Layer 2 of a small transformer language model trained on English Wikipedia (15 layers, counted from 0, width 128).
Take only the direct path to the model's output, skipping the later layers: a vector added to the residual stream pushes a token's score in proportion to its dot product with that token's output vector.

Output vectors of the tokens that the questions are about. A number n stands for (n - 500) times 0.0026.
"os": 293 593 386 616 656 601 582 540 448 481 537 687 465 389 517 502 502 465 499 640 470 538 387 422 753 443 406 603 379 537 238 623 539 635 454 394 420 725 682 491 642 658 340 565 447 666 491 458 457 453 549 530 604 679 514 662 370 584 370 432 617 543 496 592 548 499 537 597 375 414 435 605 363 577 397 548 433 483 571 413 425 601 435 529 467 583 407 773 409 615 361 335 629 507 285 673 496 343 683 479 487 480 315 572 461 394 627 292 300 420 345 496 594 439 439 598 715 576 430 469 468 388 541 649 352 419 334 315
" and": 626 553 471 609 445 667 275 488 539 452 557 525 430 507 487 451 608 497 506 545 589 545 391 392 604 345 451 397 354 485 640 390 604 559 466 464 525 618 484 193 513 382 375 572 410 403 575 470 492 556 441 450 543 506 505 404 447 542 488 533 582 408 526 577 390 556 572 544 508 642 589 610 606 468 654 470 574 549 486 472 546 526 489 506 457 482 630 564 351 511 425 559 604 489 452 413 442 323 507 461 506 392 479 628 473 553 368 657 476 411 546 580 581 577 364 396 501 476 478 398 523 571 516 437 614 489 686 461
"+": 251 419 541 569 718 659 475 690 356 392 495 575 407 504 703 551 532 468 316 541 612 535 492 314 481 341 401 651 411 521 477 511 753 383 475 631 428 468 629 250 495 660 408 525 568 473 536 415 505 464 503 565 343 564 633 508 653 529 466 510 445 576 445 465 379 466 506 354 334 504 636 283 404 578 602 610 548 433 340 520 457 477 403 612 437 659 511 562 401 508 597 534 478 614 392 642 505 419 459 319 530 498 582 421 521 368 579 648 619 282 455 481 621 428 456 420 813 311 424 595 477 561 503 466 590 649 657 376
" pro": 529 487 555 610 543 592 146 539 476 516 714 640 484 422 559 478 580 435 446 640 605 611 446 349 545 257 261 635 557 514 547 278 587 502 525 554 529 463 486 398 597 432 328 599 445 544 415 522 446 529 538 530 527 506 632 473 512 527 502 605 617 508 524 455 470 549 428 532 415 565 418 576 468 516 522 632 473 522 471 435 490 472 506 522 502 517 731 506 457 419 573 371 659 713 333 550 465 392 472 421 547 448 497 545 444 523 502 598 434 353 422 484 390 590 384 585 481 363 320 523 533 487 579 518 440 575 557 467
" 0": 437 407 486 790 474 540 243 609 613 485 429 530 558 344 568 653 439 542 329 431 531 536 514 327 411 323 531 444 417 512 310 315 581 508 533 686 422 476 568 568 449 441 362 559 662 626 608 529 275 537 465 701 400 477 553 566 578 489 604 529 728 629 527 503 264 620 589 619 392 641 569 352 382 450 549 576 552 544 587 250 548 486 528 502 495 611 452 572 394 466 624 495 579 438 456 513 539 469 599 522 373 590 569 552 437 308 628 465 546 324 529 604 703 434 441 510 792 308 461 388 475 428 359 549 539 580 420 243
" wh": 593 511 484 586 518 610 206 555 386 504 638 582 373 314 467 523 576 670 502 523 417 465 404 431 473 356 337 521 484 602 487 451 593 546 386 624 432 696 511 163 675 417 210 576 563 402 475 569 285 674 535 566 459 433 490 531 344 530 465 574 586 443 444 587 395 568 604 587 536 603 510 602 359 564 407 623 359 705 415 404 485 552 596 563 492 630 516 488 409 489 399 387 799 549 430 480 418 361 478 514 534 380 550 600 413 492 565 687 485 442 524 567 463 591 375 278 448 426 494 556 694 477 560 469 496 629 651 544
" his": 521 326 425 529 547 662 172 533 517 511 415 500 554 401 571 516 311 620 648 623 432 463 542 677 654 364 363 530 507 729 462 368 625 596 384 506 524 799 433 207 524 398 485 615 437 486 317 620 291 530 503 362 687 729 424 622 535 479 592 572 648 508 512 503 252 594 554 545 477 562 611 498 420 523 413 701 461 504 457 431 359 376 451 843 494 659 586 494 520 289 565 407 953 547 440 393 483 429 362 366 344 458 538 345 355 416 696 692 508 309 488 564 278 592 406 544 465 426 593 556 727 470 637 363 419 459 423 461
"on": 420 505 384 767 526 780 585 435 309 508 562 496 499 405 499 530 488 422 458 491 608 513 361 706 556 499 222 356 586 408 249 448 633 538 411 173 425 449 662 551 641 499 515 520 474 686 560 572 550 569 558 502 757 631 492 537 388 604 426 580 352 391 366 677 495 505 557 586 309 462 384 474 546 466 507 411 462 609 440 537 175 482 463 615 497 539 489 765 363 312 449 549 511 417 408 528 467 626 556 432 462 416 586 361 486 415 621 495 216 514 617 637 740 371 541 586 827 514 490 533 474 471 313 505 454 560 614 522
"ated": 416 223 354 756 597 683 427 522 420 567 703 475 390 265 473 655 538 577 529 284 370 582 670 547 547 255 387 510 254 563 671 581 598 477 581 283 397 574 680 433 333 591 403 552 563 674 330 576 413 425 365 363 773 415 782 535 515 570 509 606 759 572 416 672 513 336 446 478 313 539 362 365 491 692 520 480 499 391 580 693 366 705 462 407 391 617 574 618 526 446 499 242 646 804 549 676 621 257 355 444 580 570 454 314 459 339 495 460 335 577 488 597 392 594 499 297 533 529 526 395 645 422 344 383 564 690 585 508
"ers": 396 468 429 573 842 624 494 457 483 526 512 411 682 521 506 464 661 601 358 485 442 413 621 576 502 366 433 573 617 749 532 248 586 632 382 236 430 717 630 391 346 494 391 423 640 365 622 393 284 977 335 486 544 477 601 525 463 376 547 691 606 614 735 667 585 418 563 394 302 383 443 512 474 354 564 483 446 641 451 567 470 529 313 535 388 352 386 794 436 447 769 503 655 343 252 650 595 457 431 621 508 486 503 353 617 517 642 477 301 435 240 455 456 590 405 564 419 553 594 400 560 536 474 545 685 486 361 161
"]": 99 258 473 765 487 485 303 567 628 447 580 433 593 443 542 627 568 624 268 760 748 338 445 384 639 539 389 362 525 676 438 248 803 254 616 431 761 630 507 212 335 561 536 272 559 916 432 522 522 634 502 763 543 555 745 720 647 709 647 533 721 526 221 625 538 439 582 329 357 716 307 528 530 520 217 472 523 490 350 542 316 687 475 514 474 766 474 583 555 411 567 427 628 554 682 512 369 180 369 517 610 230 384 247 516 508 574 251 524 294 606 523 357 537 326 244 786 260 482 537 753 486 330 170 597 621 523 585
"ear": 417 478 359 732 903 520 480 589 526 463 476 565 274 362 345 530 481 604 423 691 339 370 754 637 534 417 240 436 518 489 456 352 357 483 443 413 493 690 500 313 467 600 407 684 490 518 388 784 452 476 374 294 750 570 637 350 526 569 594 623 610 510 373 558 422 484 415 414 338 462 585 531 492 582 623 453 221 544 534 430 383 545 561 672 512 635 379 845 393 580 441 583 689 526 567 457 455 427 610 407 380 463 444 561 480 330 657 346 548 183 449 517 597 472 681 430 543 640 563 407 649 469 509 434 496 829 542 131

Output weights of attention head 1. The head adds the sum of these rows, row i times number i of z. A number n stands for (n - 500) times 0.0013.
o0: 428 518 705 602 500 586 629 549 385 580 472 432 324 541 401 413 662 699 470 594 347 538 491 540 650 556 558 272 606 545 462 559 447 276 521 287 248 625 542 706 320 445 394 175 402 509 349 484 574 684 618 548 441 524 242 414 368 444 623 406 209 536 503 546 636 351 380 501 335 368 542 604 289 399 513 456 295 619 802 725 427 407 702 532 664 541 619 503 463 521 479 447 568 600 380 651 689 381 434 543 507 433 791 618 709 362 412 634 372 683 392 288 487 618 588 648 423 516 362 780 506 561 479 610 380 343 591 610
o1: 341 480 449 457 399 505 257 514 364 403 536 287 832 391 282 359 703 532 546 289 569 453 541 646 389 576 327 402 516 411 532 639 241 273 322 727 523 736 548 500 512 585 635 839 376 288 614 478 407 411 383 689 683 832 622 548 710 592 575 489 604 413 705 402 583 473 419 531 561 333 433 374 485 697 461 689 342 402 460 461 486 517 326 628 477 523 476 509 582 478 605 562 436 483 534 502 627 498 468 543 406 394 388 498 271 708 482 521 580 517 594 520 512 571 492 219 517 474 607 631 648 543 357 640 324 466 509 616
o2: 532 482 571 376 213 687 469 452 612 395 550 623 439 823 544 519 517 381 593 524 575 600 697 573 470 349 605 405 547 497 639 447 645 501 561 319 380 289 178 385 493 601 354 605 653 799 284 437 291 241 315 392 447 634 583 490 318 693 390 468 429 609 384 434 568 509 507 212 579 823 636 506 456 594 547 505 635 641 504 587 335 449 537 436 467 481 394 456 440 411 646 566 461 531 533 357 531 388 417 527 619 514 465 663 387 649 617 635 482 222 796 391 531 389 448 327 476 127 349 528 569 611 648 605 464 692 528 600
o3: 624 300 328 474 690 486 667 490 506 646 562 451 442 460 522 333 488 771 512 520 474 352 937 368 513 448 697 387 667 465 434 559 380 632 542 262 372 583 558 534 559 340 383 671 519 524 517 341 524 464 293 538 499 600 452 526 410 398 580 495 503 551 379 720 262 501 623 572 672 426 611 478 625 467 423 787 805 461 363 502 680 362 579 564 688 483 226 352 504 321 570 501 536 406 613 413 339 326 37 653 371 544 360 503 286 472 530 481 662 232 484 525 424 651 517 572 453 652 843 363 440 642 456 701 212 626 459 309
o4: 473 221 548 251 424 372 525 372 336 532 462 409 516 267 422 582 300 634 603 576 461 446 446 673 595 596 452 504 480 463 462 641 706 569 791 392 386 656 306 541 558 634 731 636 570 591 453 540 438 482 639 473 276 402 618 571 507 574 509 685 139 675 457 478 580 448 808 469 457 440 559 481 410 718 405 588 492 618 386 461 493 321 526 299 455 446 450 550 568 356 349 322 538 413 622 657 542 706 520 315 213 354 606 494 626 348 605 313 390 749 275 641 579 660 534 542 356 550 375 594 601 297 770 404 537 798 485 512
o5: 427 620 533 660 586 602 340 541 550 333 570 643 552 479 691 434 583 460 635 467 547 270 490 507 695 555 548 327 536 451 357 482 518 479 545 549 490 705 578 711 598 409 483 667 572 520 419 378 330 646 523 369 610 411 519 234 659 459 398 332 409 465 559 603 765 554 110 617 286 568 539 329 540 432 776 578 477 575 391 536 223 539 442 287 244 413 408 340 511 420 304 541 256 330 461 382 428 708 609 568 396 497 539 586 507 258 655 524 590 465 430 538 692 362 439 580 481 589 649 506 404 544 424 684 719 540 651 571
o6: 513 606 546 553 742 445 620 531 419 328 475 378 530 640 725 494 384 281 604 518 525 501 564 511 529 511 601 337 455 703 337 653 371 378 463 475 710 479 410 345 447 517 570 523 547 513 279 582 405 439 386 503 555 293 471 374 505 705 247 735 629 328 467 696 269 361 521 386 456 661 383 618 305 413 731 894 425 477 397 571 727 696 582 387 533 710 442 399 558 457 654 497 475 555 602 465 569 551 508 445 425 571 503 382 393 511 464 893 415 535 547 172 545 486 374 720 421 458 156 257 430 389 461 714 605 491 545 351
o7: 572 477 467 484 596 592 538 666 548 710 356 367 492 389 491 526 575 436 367 409 515 687 407 583 604 653 512 478 343 409 498 621 490 488 643 419 478 715 282 447 701 258 366 638 435 519 386 551 375 537 807 386 450 549 344 350 833 779 599 502 741 444 410 459 579 555 553 517 357 457 548 435 644 406 492 650 344 330 458 284 530 550 585 203 673 580 508 660 414 440 642 454 512 514 566 488 481 687 442 474 471 557 614 457 475 331 392 377 279 430 478 484 523 507 459 611 563 441 507 523 203 476 345 451 403 615 527 444
o8: 646 799 551 504 591 381 645 629 620 375 546 435 291 530 516 387 476 608 589 580 368 514 585 743 501 632 464 490 658 565 304 505 264 524 581 600 547 548 362 441 370 722 432 479 637 672 621 532 652 377 780 425 535 650 452 343 617 89 423 583 650 496 427 738 625 475 413 564 443 468 373 297 579 178 432 705 440 406 404 491 619 473 534 316 789 374 452 631 634 508 282 583 481 661 507 421 371 385 457 397 527 525 432 492 508 603 291 435 320 837 519 646 373 401 130 465 464 363 346 361 463 673 504 267 574 490 487 605
o9: 731 620 599 524 417 509 434 334 304 272 308 496 527 441 553 455 441 619 335 590 596 604 661 604 255 409 610 440 316 586 478 447 435 473 518 616 717 555 440 689 460 509 458 677 358 371 449 239 550 507 328 441 367 291 492 377 351 500 666 361 751 675 471 490 543 515 516 360 749 441 393 595 590 605 321 635 516 487 545 395 507 526 377 449 281 339 503 643 451 422 753 350 379 467 375 418 345 614 722 317 633 577 509 322 642 620 546 662 447 530 461 697 453 553 536 810 276 804 585 473 611 716 364 324 467 694 796 483
o10: 565 320 462 574 317 645 714 353 587 611 324 434 700 439 553 510 494 488 590 540 484 422 753 592 566 596 734 533 462 694 366 479 450 467 402 466 607 650 427 644 675 465 587 568 630 537 694 529 445 619 502 632 701 313 342 643 408 425 493 577 319 514 764 560 485 563 471 516 463 424 608 364 522 454 475 222 305 401 599 530 494 618 545 564 640 510 570 456 704 512 354 530 578 381 551 315 535 350 586 435 370 328 412 644 539 475 528 378 394 555 580 337 606 551 386 371 529 616 539 318 592 395 670 340 282 418 163 404
o11: 480 613 285 476 480 485 553 376 818 462 332 510 506 472 509 577 398 482 693 483 874 554 313 495 303 451 780 555 543 630 517 441 479 656 695 635 490 580 412 520 604 499 680 569 360 631 508 280 533 631 412 731 631 451 523 387 775 402 465 130 438 615 331 407 672 553 524 727 506 304 381 481 443 218 399 640 420 360 361 185 532 499 640 515 214 606 695 748 417 707 645 518 722 681 775 617 322 370 382 634 430 567 464 448 455 499 623 459 659 415 718 386 416 184 515 377 598 438 381 616 367 450 375 404 333 399 362 296
o12: 453 407 614 362 326 502 566 671 395 573 338 586 423 550 524 552 485 453 506 419 553 487 471 479 585 591 387 482 562 385 486 331 483 558 493 393 493 650 404 385 665 366 589 631 511 391 289 435 413 652 623 615 538 241 410 465 565 468 424 454 617 543 427 659 488 545 717 470 618 676 663 478 344 673 407 462 510 406 564 205 674 538 751 449 623 620 423 884 694 611 544 497 443 457 423 367 569 393 514 332 529 511 382 243 272 730 488 641 518 691 624 594 524 437 426 436 540 339 276 508 428 470 561 416 585 434 397 677
o13: 602 538 419 531 526 262 487 418 545 576 563 470 557 431 321 334 527 399 593 612 428 412 524 286 352 621 338 563 261 454 516 571 327 456 661 858 478 475 454 505 593 314 650 539 590 509 393 574 393 617 507 485 550 419 552 696 600 550 508 528 583 392 454 422 254 457 716 394 690 266 390 356 331 414 438 458 629 524 606 539 452 642 261 554 651 747 372 783 330 703 387 355 544 772 348 496 607 242 570 508 324 687 497 155 385 478 595 549 701 709 432 530 783 294 507 398 406 452 943 589 721 637 466 629 661 386 494 526
o14: 324 492 398 284 492 333 713 692 668 787 530 426 671 459 362 501 444 544 657 557 486 539 569 559 663 417 391 369 500 521 384 281 349 248 327 459 412 532 670 747 639 405 698 558 238 289 616 556 651 471 476 334 499 623 298 648 542 589 352 376 628 481 348 688 432 552 712 293 610 370 288 285 524 577 582 649 600 593 556 396 487 725 384 459 692 648 429 577 577 690 383 480 486 703 580 677 588 363 315 649 428 493 488 430 651 490 364 404 383 260 488 537 501 356 513 564 550 506 493 511 477 312 619 557 690 353 531 471
o15: 785 644 696 547 424 363 565 361 540 559 607 509 172 345 725 574 452 396 396 383 749 419 431 387 440 387 307 553 575 600 434 601 563 565 687 593 477 309 674 536 403 484 429 458 582 359 696 429 417 503 517 652 218 603 441 598 759 293 400 719 600 544 564 550 611 344 392 426 424 635 433 725 472 471 386 459 534 389 539 316 465 636 379 401 626 441 649 678 305 656 535 680 608 597 234 668 575 318 592 440 481 612 417 299 699 533 375 577 417 355 575 509 550 536 447 533 498 316 546 285 379 534 506 479 548 377 557 451
o16: 471 739 385 282 370 520 527 777 498 525 238 356 666 458 416 590 493 478 626 432 471 551 653 553 195 692 318 641 778 513 550 394 431 471 465 445 730 470 560 688 512 663 434 591 477 349 301 455 366 344 548 508 546 529 462 503 461 395 492 522 797 539 487 636 582 374 310 517 485 726 492 302 616 492 303 216 486 389 527 370 556 617 653 611 281 375 587 653 485 459 566 512 448 527 613 563 511 190 341 581 616 699 451 439 396 406 451 472 415 316 424 671 524 358 587 406 587 489 689 444 498 422 559 680 576 598 523 604
o17: 462 541 557 347 627 369 551 337 467 476 396 529 798 509 387 522 481 457 660 619 469 435 382 524 513 367 480 536 491 324 591 378 383 584 610 421 592 419 452 379 420 451 548 555 588 666 443 308 459 515 269 526 491 595 492 592 676 537 628 384 273 549 626 367 446 470 399 327 692 392 411 530 635 574 393 680 541 768 391 518 475 560 655 661 837 721 250 555 453 689 416 638 667 608 309 467 471 403 433 480 431 331 529 275 433 703 392 677 472 624 361 482 713 673 514 647 486 364 524 491 734 479 342 480 527 314 459 394
o18: 442 594 595 423 809 784 483 654 589 511 470 641 539 412 536 346 482 547 664 483 372 642 405 537 613 383 554 371 591 468 282 601 423 607 474 711 622 637 570 321 448 637 444 449 323 448 455 595 413 392 712 662 364 529 438 337 437 569 569 530 512 432 575 601 391 612 370 464 605 439 619 343 439 579 425 619 462 624 568 573 560 428 542 389 542 421 588 612 313 601 513 539 446 397 400 576 513 426 486 508 473 105 388 426 624 582 528 519 553 351 491 375 296 387 407 431 403 320 519 607 585 574 583 410 360 605 502 573
o19: 482 427 532 526 517 723 428 389 410 713 445 573 541 334 502 600 356 267 356 517 514 480 695 421 764 366 511 694 405 614 644 423 294 249 407 222 720 266 709 463 933 775 620 684 203 255 545 541 488 360 289 547 537 632 589 532 460 569 489 450 282 441 336 361 673 586 625 665 492 606 483 608 672 424 247 525 464 470 754 566 369 456 573 432 231 483 555 601 460 730 405 522 336 447 441 605 68 499 663 464 560 346 666 429 368 640 414 471 475 716 463 406 617 496 546 454 479 416 650 419 466 394 537 555 536 517 726 431
o20: 515 638 528 301 569 576 574 335 380 672 450 310 390 505 572 516 457 486 489 629 585 642 721 481 624 614 393 567 552 455 349 354 414 235 816 397 457 682 426 478 506 436 642 444 423 493 691 769 624 415 477 343 413 616 385 505 422 520 642 538 422 422 406 227 491 423 610 378 482 440 456 324 325 752 549 564 497 397 432 508 453 530 587 524 574 289 640 726 227 412 711 470 496 509 508 633 446 612 632 645 428 361 416 633 583 592 510 485 606 522 680 267 292 597 422 466 361 479 815 564 762 589 209 311 495 755 259 680
o21: 349 472 632 379 642 352 328 379 551 303 538 583 459 547 391 617 550 593 724 506 550 561 511 541 417 398 234 602 552 624 740 654 336 399 548 435 416 501 468 397 587 505 548 452 571 502 516 641 710 425 572 763 470 525 442 389 444 841 410 420 427 527 597 582 288 124 431 491 588 607 348 393 542 458 684 660 610 444 453 427 401 343 661 579 384 455 334 616 313 487 815 562 425 702 549 464 529 282 639 590 736 581 391 414 387 597 306 562 377 608 528 630 441 366 620 415 419 516 436 752 507 631 648 276 359 349 632 212
o22: 623 479 419 571 630 519 476 343 261 836 469 638 439 648 620 629 504 393 461 650 354 837 392 517 549 674 445 693 280 350 555 663 750 533 579 412 360 725 287 267 671 437 223 342 482 491 524 481 583 581 653 639 342 596 358 511 469 449 482 386 557 392 531 433 499 486 500 314 646 299 458 458 398 398 504 350 466 237 371 407 377 521 562 477 690 599 473 654 702 431 736 536 474 518 431 366 467 791 520 769 324 736 532 712 603 488 533 501 514 320 514 647 350 279 631 355 439 625 504 398 263 643 606 276 534 560 355 197
o23: 511 547 498 510 302 363 612 696 226 485 709 322 621 634 599 583 485 519 541 623 564 589 431 292 699 463 442 366 529 570 462 336 489 581 356 471 556 329 553 614 437 499 442 427 525 464 578 347 468 238 543 633 443 485 679 576 563 344 512 407 358 465 507 633 587 429 440 425 451 469 337 514 718 310 564 684 571 414 360 541 594 487 585 405 771 484 608 343 436 632 392 383 537 874 603 534 603 665 557 446 561 479 433 515 668 540 422 605 395 514 382 562 116 729 374 422 365 390 484 579 587 432 412 582 630 379 598 560
o24: 467 770 279 667 505 546 423 253 451 502 161 490 613 591 457 233 420 496 494 664 332 450 485 443 522 637 378 697 579 747 488 582 705 469 530 450 560 209 381 460 533 656 289 514 450 611 597 600 541 661 386 442 644 571 332 331 595 586 281 451 870 423 414 340 596 566 615 427 478 735 451 617 185 540 454 565 294 645 675 557 498 349 771 545 517 659 390 495 577 533 418 436 513 361 703 557 423 721 531 607 765 504 399 474 642 589 274 412 478 385 380 592 458 317 546 399 586 192 550 515 457 574 471 291 624 459 653 228
o25: 219 495 576 603 359 310 790 288 232 458 832 449 277 393 538 611 337 249 471 485 356 329 553 424 656 80 623 476 217 448 437 684 689 424 440 466 475 282 480 482 299 678 222 568 652 519 369 661 553 587 524 489 611 566 449 510 437 552 502 401 531 379 574 367 652 396 504 433 553 447 474 316 760 529 544 492 505 434 765 428 427 635 466 700 688 431 533 507 635 474 849 236 344 442 558 446 684 574 603 809 597 121 478 457 654 418 710 410 579 495 552 716 357 674 643 436 466 602 410 547 643 658 538 262 474 482 623 620
o26: 450 368 585 537 684 262 736 640 684 633 488 386 432 157 470 597 512 563 493 380 532 621 585 392 698 599 336 552 670 552 625 548 420 409 412 555 536 479 494 435 153 528 501 491 752 228 515 410 537 633 521 673 428 852 604 372 676 437 594 269 340 560 489 305 621 474 660 513 301 513 593 391 473 468 462 660 532 385 260 470 242 388 719 556 477 577 482 614 575 460 424 560 546 415 496 470 240 447 706 652 431 541 610 429 504 548 511 451 536 501 286 526 392 650 356 643 919 477 537 786 336 566 344 407 442 370 755 329
o27: 332 459 323 497 442 626 408 602 408 582 506 782 531 586 371 532 570 515 372 699 627 465 670 617 619 281 453 417 160 571 284 330 462 579 500 558 276 500 595 494 582 429 253 382 782 658 454 467 523 547 631 573 463 597 472 571 630 309 326 454 327 510 434 576 684 361 899 421 498 652 590 521 454 336 732 536 568 582 509 571 459 449 486 434 672 422 506 530 575 547 384 636 357 485 644 229 741 335 561 591 337 630 457 729 354 459 366 538 525 449 608 312 420 533 326 482 710 486 635 533 156 605 329 567 465 711 536 434
o28: 468 570 437 582 545 445 641 680 452 612 671 495 674 340 449 555 658 688 312 733 254 620 462 400 441 334 369 515 304 538 599 667 611 340 547 455 434 409 419 674 452 358 658 618 459 585 520 437 489 452 616 646 495 600 393 570 393 342 584 351 469 426 621 499 329 550 623 481 552 562 408 316 665 398 710 287 313 396 508 446 547 358 446 305 469 561 463 122 393 619 390 568 576 324 474 662 491 244 555 580 434 722 578 422 433 532 570 713 471 519 357 452 603 636 474 456 542 720 483 377 588 761 590 487 481 369 529 293
o29: 592 582 641 662 463 341 317 852 734 724 408 562 864 294 456 362 589 512 661 778 278 586 537 204 313 470 371 549 378 608 325 283 633 234 180 550 458 432 659 484 495 395 425 544 397 493 494 384 675 571 283 622 690 650 598 275 490 630 473 431 404 446 564 404 481 385 363 498 372 607 649 664 609 517 467 434 551 366 394 635 483 393 439 556 518 509 401 620 338 427 544 610 541 589 496 833 602 526 610 521 411 503 332 530 566 308 304 672 629 455 396 490 486 676 572 407 531 501 471 270 317 623 577 617 691 390 241 452
o30: 474 527 472 450 419 523 506 622 610 493 353 553 469 484 404 515 552 277 503 587 567 649 398 467 278 640 482 468 537 443 539 601 378 508 639 385 404 527 356 279 445 698 625 316 591 222 494 592 395 344 264 391 539 474 428 585 189 491 542 425 446 491 650 435 451 740 535 444 391 563 438 657 525 518 697 442 313 347 490 530 654 533 363 492 425 328 695 328 399 606 626 427 464 698 630 594 668 481 511 606 685 526 504 453 752 465 348 516 591 487 585 645 483 638 550 612 285 677 532 417 573 375 579 418 538 526 383 685
o31: 432 518 374 643 474 654 620 606 363 736 539 405 382 499 548 507 609 392 495 392 625 516 461 493 513 610 570 304 384 533 318 481 357 458 301 608 410 487 660 572 688 444 381 591 608 672 385 332 500 321 521 594 568 480 582 330 440 410 396 526 729 595 579 602 463 401 632 630 594 485 604 392 469 439 423 329 623 408 538 279 445 360 863 418 405 510 639 324 551 760 246 537 741 450 570 516 235 175 444 669 553 479 309 559 816 652 430 660 265 577 462 761 589 498 474 294 378 278 723 535 528 596 589 376 475 465 448 644

Each question shows a token from some text and the vector z that the head gathered there. A number n stands for (n - 500) times 0.0066.

"ig": 414 456 679 377 312 509 728 364 268 547 271 426 618 564 570 673 508 464 477 520 468 644 509 468 586 492 396 481 499 665 427 384
Which three tokens does it push up most, strongest first? "+", " pro", " and"

"0": 569 565 588 551 477 468 477 552 482 499 585 439 434 375 551 441 420 499 471 361 513 463 415 665 491 390 442 465 573 500 445 387
Which three tokens does it push up most, strongest first? " his", "ers", " pro"

"ard": 539 554 553 481 338 674 477 626 465 754 558 363 337 313 620 549 511 220 672 728 633 425 517 189 760 545 360 562 304 424 607 437
Which three tokens does it push up most, strongest first? "ear", "on", " and"

"a": 343 363 911 545 287 577 684 458 279 676 524 356 426 417 250 277 487 523 336 560 479 518 541 410 620 761 395 635 535 380 479 368
Which of these tokens does it push down most? "os"

"k": 578 528 629 491 399 427 540 487 543 487 498 400 492 544 515 468 453 629 510 507 482 475 497 591 563 495 445 518 536 396 447 551
Which of these tokens does it push up most? " wh"

" P": 404 562 544 480 447 480 436 541 455 519 597 445 465 617 605 435 409 506 406 386 486 424 531 549 534 543 519 500 658 425 501 559
Which of these tokens does it push up most? " 0"

" V": 511 466 550 536 503 412 537 443 627 461 562 310 484 433 504 501 494 635 474 548 493 432 505 588 518 549 414 505 522 443 520 463
Which of these tokens does it push up most? "ated"

" G": 494 371 476 395 448 514 594 449 453 483 541 408 516 658 494 570 391 549 485 416 437 403 553 579 649 579 512 609 599 508 475 299
Which of these tokens does it push down most? " his"

"ry": 583 449 660 453 403 462 507 667 546 537 495 391 453 407 461 510 502 508 605 544 621 452 492 635 387 555 489 446 551 542 515 515
Which of these tokens does it push up most? " pro"

"A": 428 403 563 380 457 435 508 535 503 501 523 387 470 568 485 572 378 555 465 253 436 481 620 626 689 594 507 506 592 443 473 213
Which of these tokens does it push up most? "+"

"o": 552 307 428 389 647 525 329 601 613 329 541 591 506 498 448 623 495 412 439 475 495 255 648 526 430 605 520 548 625 477 474 503
Which three tokens does it push up most, strongest first? "os", "on", " 0"

"in": 463 467 527 552 567 401 542 566 479 472 539 460 510 471 581 512 531 527 580 536 482 501 600 628 448 515 488 532 546 509 551 551
Which of these tokens does it push down most? "on"

"ic": 482 481 546 490 427 508 494 558 479 602 431 467 517 460 556 628 490 400 540 575 541 418 579 382 573 500 503 495 413 493 504 394
Which of these tokens does it push down most? "ated"

"ol": 564 212 356 352 718 555 261 680 611 278 537 614 550 550 386 744 507 343 406 414 462 153 722 515 376 650 574 531 660 442 436 496
Which of these tokens does it push down most? " his"

" 1": 464 524 558 445 455 489 458 531 489 490 579 471 440 541 573 441 452 511 504 489 536 409 557 534 561 502 449 531 640 499 495 524
Which of these tokens does it push up most? "os"

"er": 482 475 619 524 490 409 537 512 491 569 519 399 487 473 601 467 417 530 426 586 469 493 534 505 461 548 392 473 684 520 443 516
Which three tokens does it push up most, strongest first? "ated", " and", " pro"

"ro": 650 602 184 228 464 654 443 561 663 405 557 342 480 648 566 513 475 734 364 576 540 307 415 514 526 411 799 649 531 422 447 348
Which of these tokens does it push up most? "on"

"E": 435 478 334 503 459 514 434 466 461 468 614 411 491 493 539 500 501 516 475 453 429 429 448 606 553 578 525 496 620 489 481 435
Which three tokens does it push up most, strongest first? "ers", "os", " 0"

"on": 428 599 674 586 346 482 443 420 482 569 620 513 516 550 556 666 433 606 567 647 598 571 544 514 428 404 425 511 475 501 372 615
Which of these tokens does it push down most? "ated"

"ac": 349 664 159 553 476 491 380 358 612 469 579 536 433 451 528 535 517 415 499 433 321 450 349 524 442 402 589 349 627 444 349 416
Which of these tokens does it push up most? "ers"

"p": 598 484 407 548 429 400 260 621 495 537 526 566 445 625 515 539 437 651 435 447 603 482 423 570 481 574 489 543 596 369 244 407
Which of these tokens does it push up most? "]"

"el": 555 349 616 433 547 510 683 586 463 343 572 353 529 421 612 678 401 456 788 498 386 462 586 658 522 629 478 501 493 573 557 519
Which of these tokens does it push down most? "ear"

"e": 373 478 543 638 585 521 414 611 572 599 434 437 625 389 434 590 445 438 571 535 279 368 591 442 300 474 608 570 636 596 428 430
Which three tokens does it push up most, strongest first? " 0", "+", " and"

"h": 295 634 850 353 570 270 507 451 494 600 486 487 584 453 276 520 646 439 725 507 393 616 489 592 683 717 556 548 520 314 398 517
Which of these tokens does it push up most? "]"

"i": 628 310 781 654 479 915 633 630 593 493 499 347 368 299 565 268 368 576 772 343 554 561 656 366 619 444 641 734 453 357 272 326
Which of these tokens does it push down most? "ated"

"d": 534 561 609 567 375 519 580 512 354 559 523 430 405 477 645 391 564 535 534 553 601 401 467 512 549 465 432 447 599 577 509 500
Which of these tokens does it push up most? "ear"

"et": 337 689 313 411 703 548 382 391 110 542 593 515 383 698 456 437 472 706 482 564 510 414 380 376 476 599 379 155 518 483 573 287
Which of these tokens does it push down most? " and"

"il": 370 452 782 519 332 516 568 496 404 586 541 389 462 447 393 354 477 503 372 519 513 458 511 498 566 637 433 523 595 401 477 492
Which of these tokens does it push down most? "os"

"19": 533 540 572 472 541 469 429 519 565 509 539 455 384 477 521 440 520 446 544 488 589 404 542 531 571 550 430 474 615 549 425 443
Which of these tokens does it push up most? "ear"

" M": 566 510 461 515 479 446 453 529 510 544 573 431 421 506 521 492 457 544 473 495 510 425 525 535 567 507 453 505 606 501 456 493
Which of these tokens does it push down most? "+"

"|": 570 466 527 671 470 441 421 571 585 494 593 282 421 433 551 467 606 518 519 529 506 490 471 578 517 505 442 459 596 439 453 548
Which of these tokens does it push up most? "ated"

"r": 533 673 317 529 681 350 333 647 401 480 616 588 420 601 657 416 365 744 558 467 642 549 534 434 556 717 524 313 614 368 441 349
Which of these tokens does it push up most? " his"

" (": 496 509 539 579 510 437 525 493 576 453 579 371 464 451 580 488 503 538 561 495 504 451 489 546 548 523 416 517 626 485 447 467
Which of these tokens does it push up most? " his"

"t": 598 328 604 341 556 426 546 439 443 739 519 405 735 559 512 463 416 752 470 484 578 371 371 477 607 639 387 515 411 284 391 554
Which of these tokens does it push up most? "]"

"s": 417 443 597 579 320 407 504 449 571 415 618 434 515 419 459 403 427 372 438 502 502 412 538 653 449 522 498 404 693 472 446 733
Which of these tokens does it push up most? " and"

"m": 543 510 466 543 414 431 302 564 495 523 554 523 455 583 522 504 460 581 438 453 611 467 466 544 501 535 446 528 581 419 328 472
Which of these tokens does it push up most? "]"

"00": 519 558 534 520 465 531 472 520 506 479 562 445 494 481 440 370 517 505 517 426 515 489 475 619 530 507 425 496 664 539 438 386
Which of these tokens does it push down most? "os"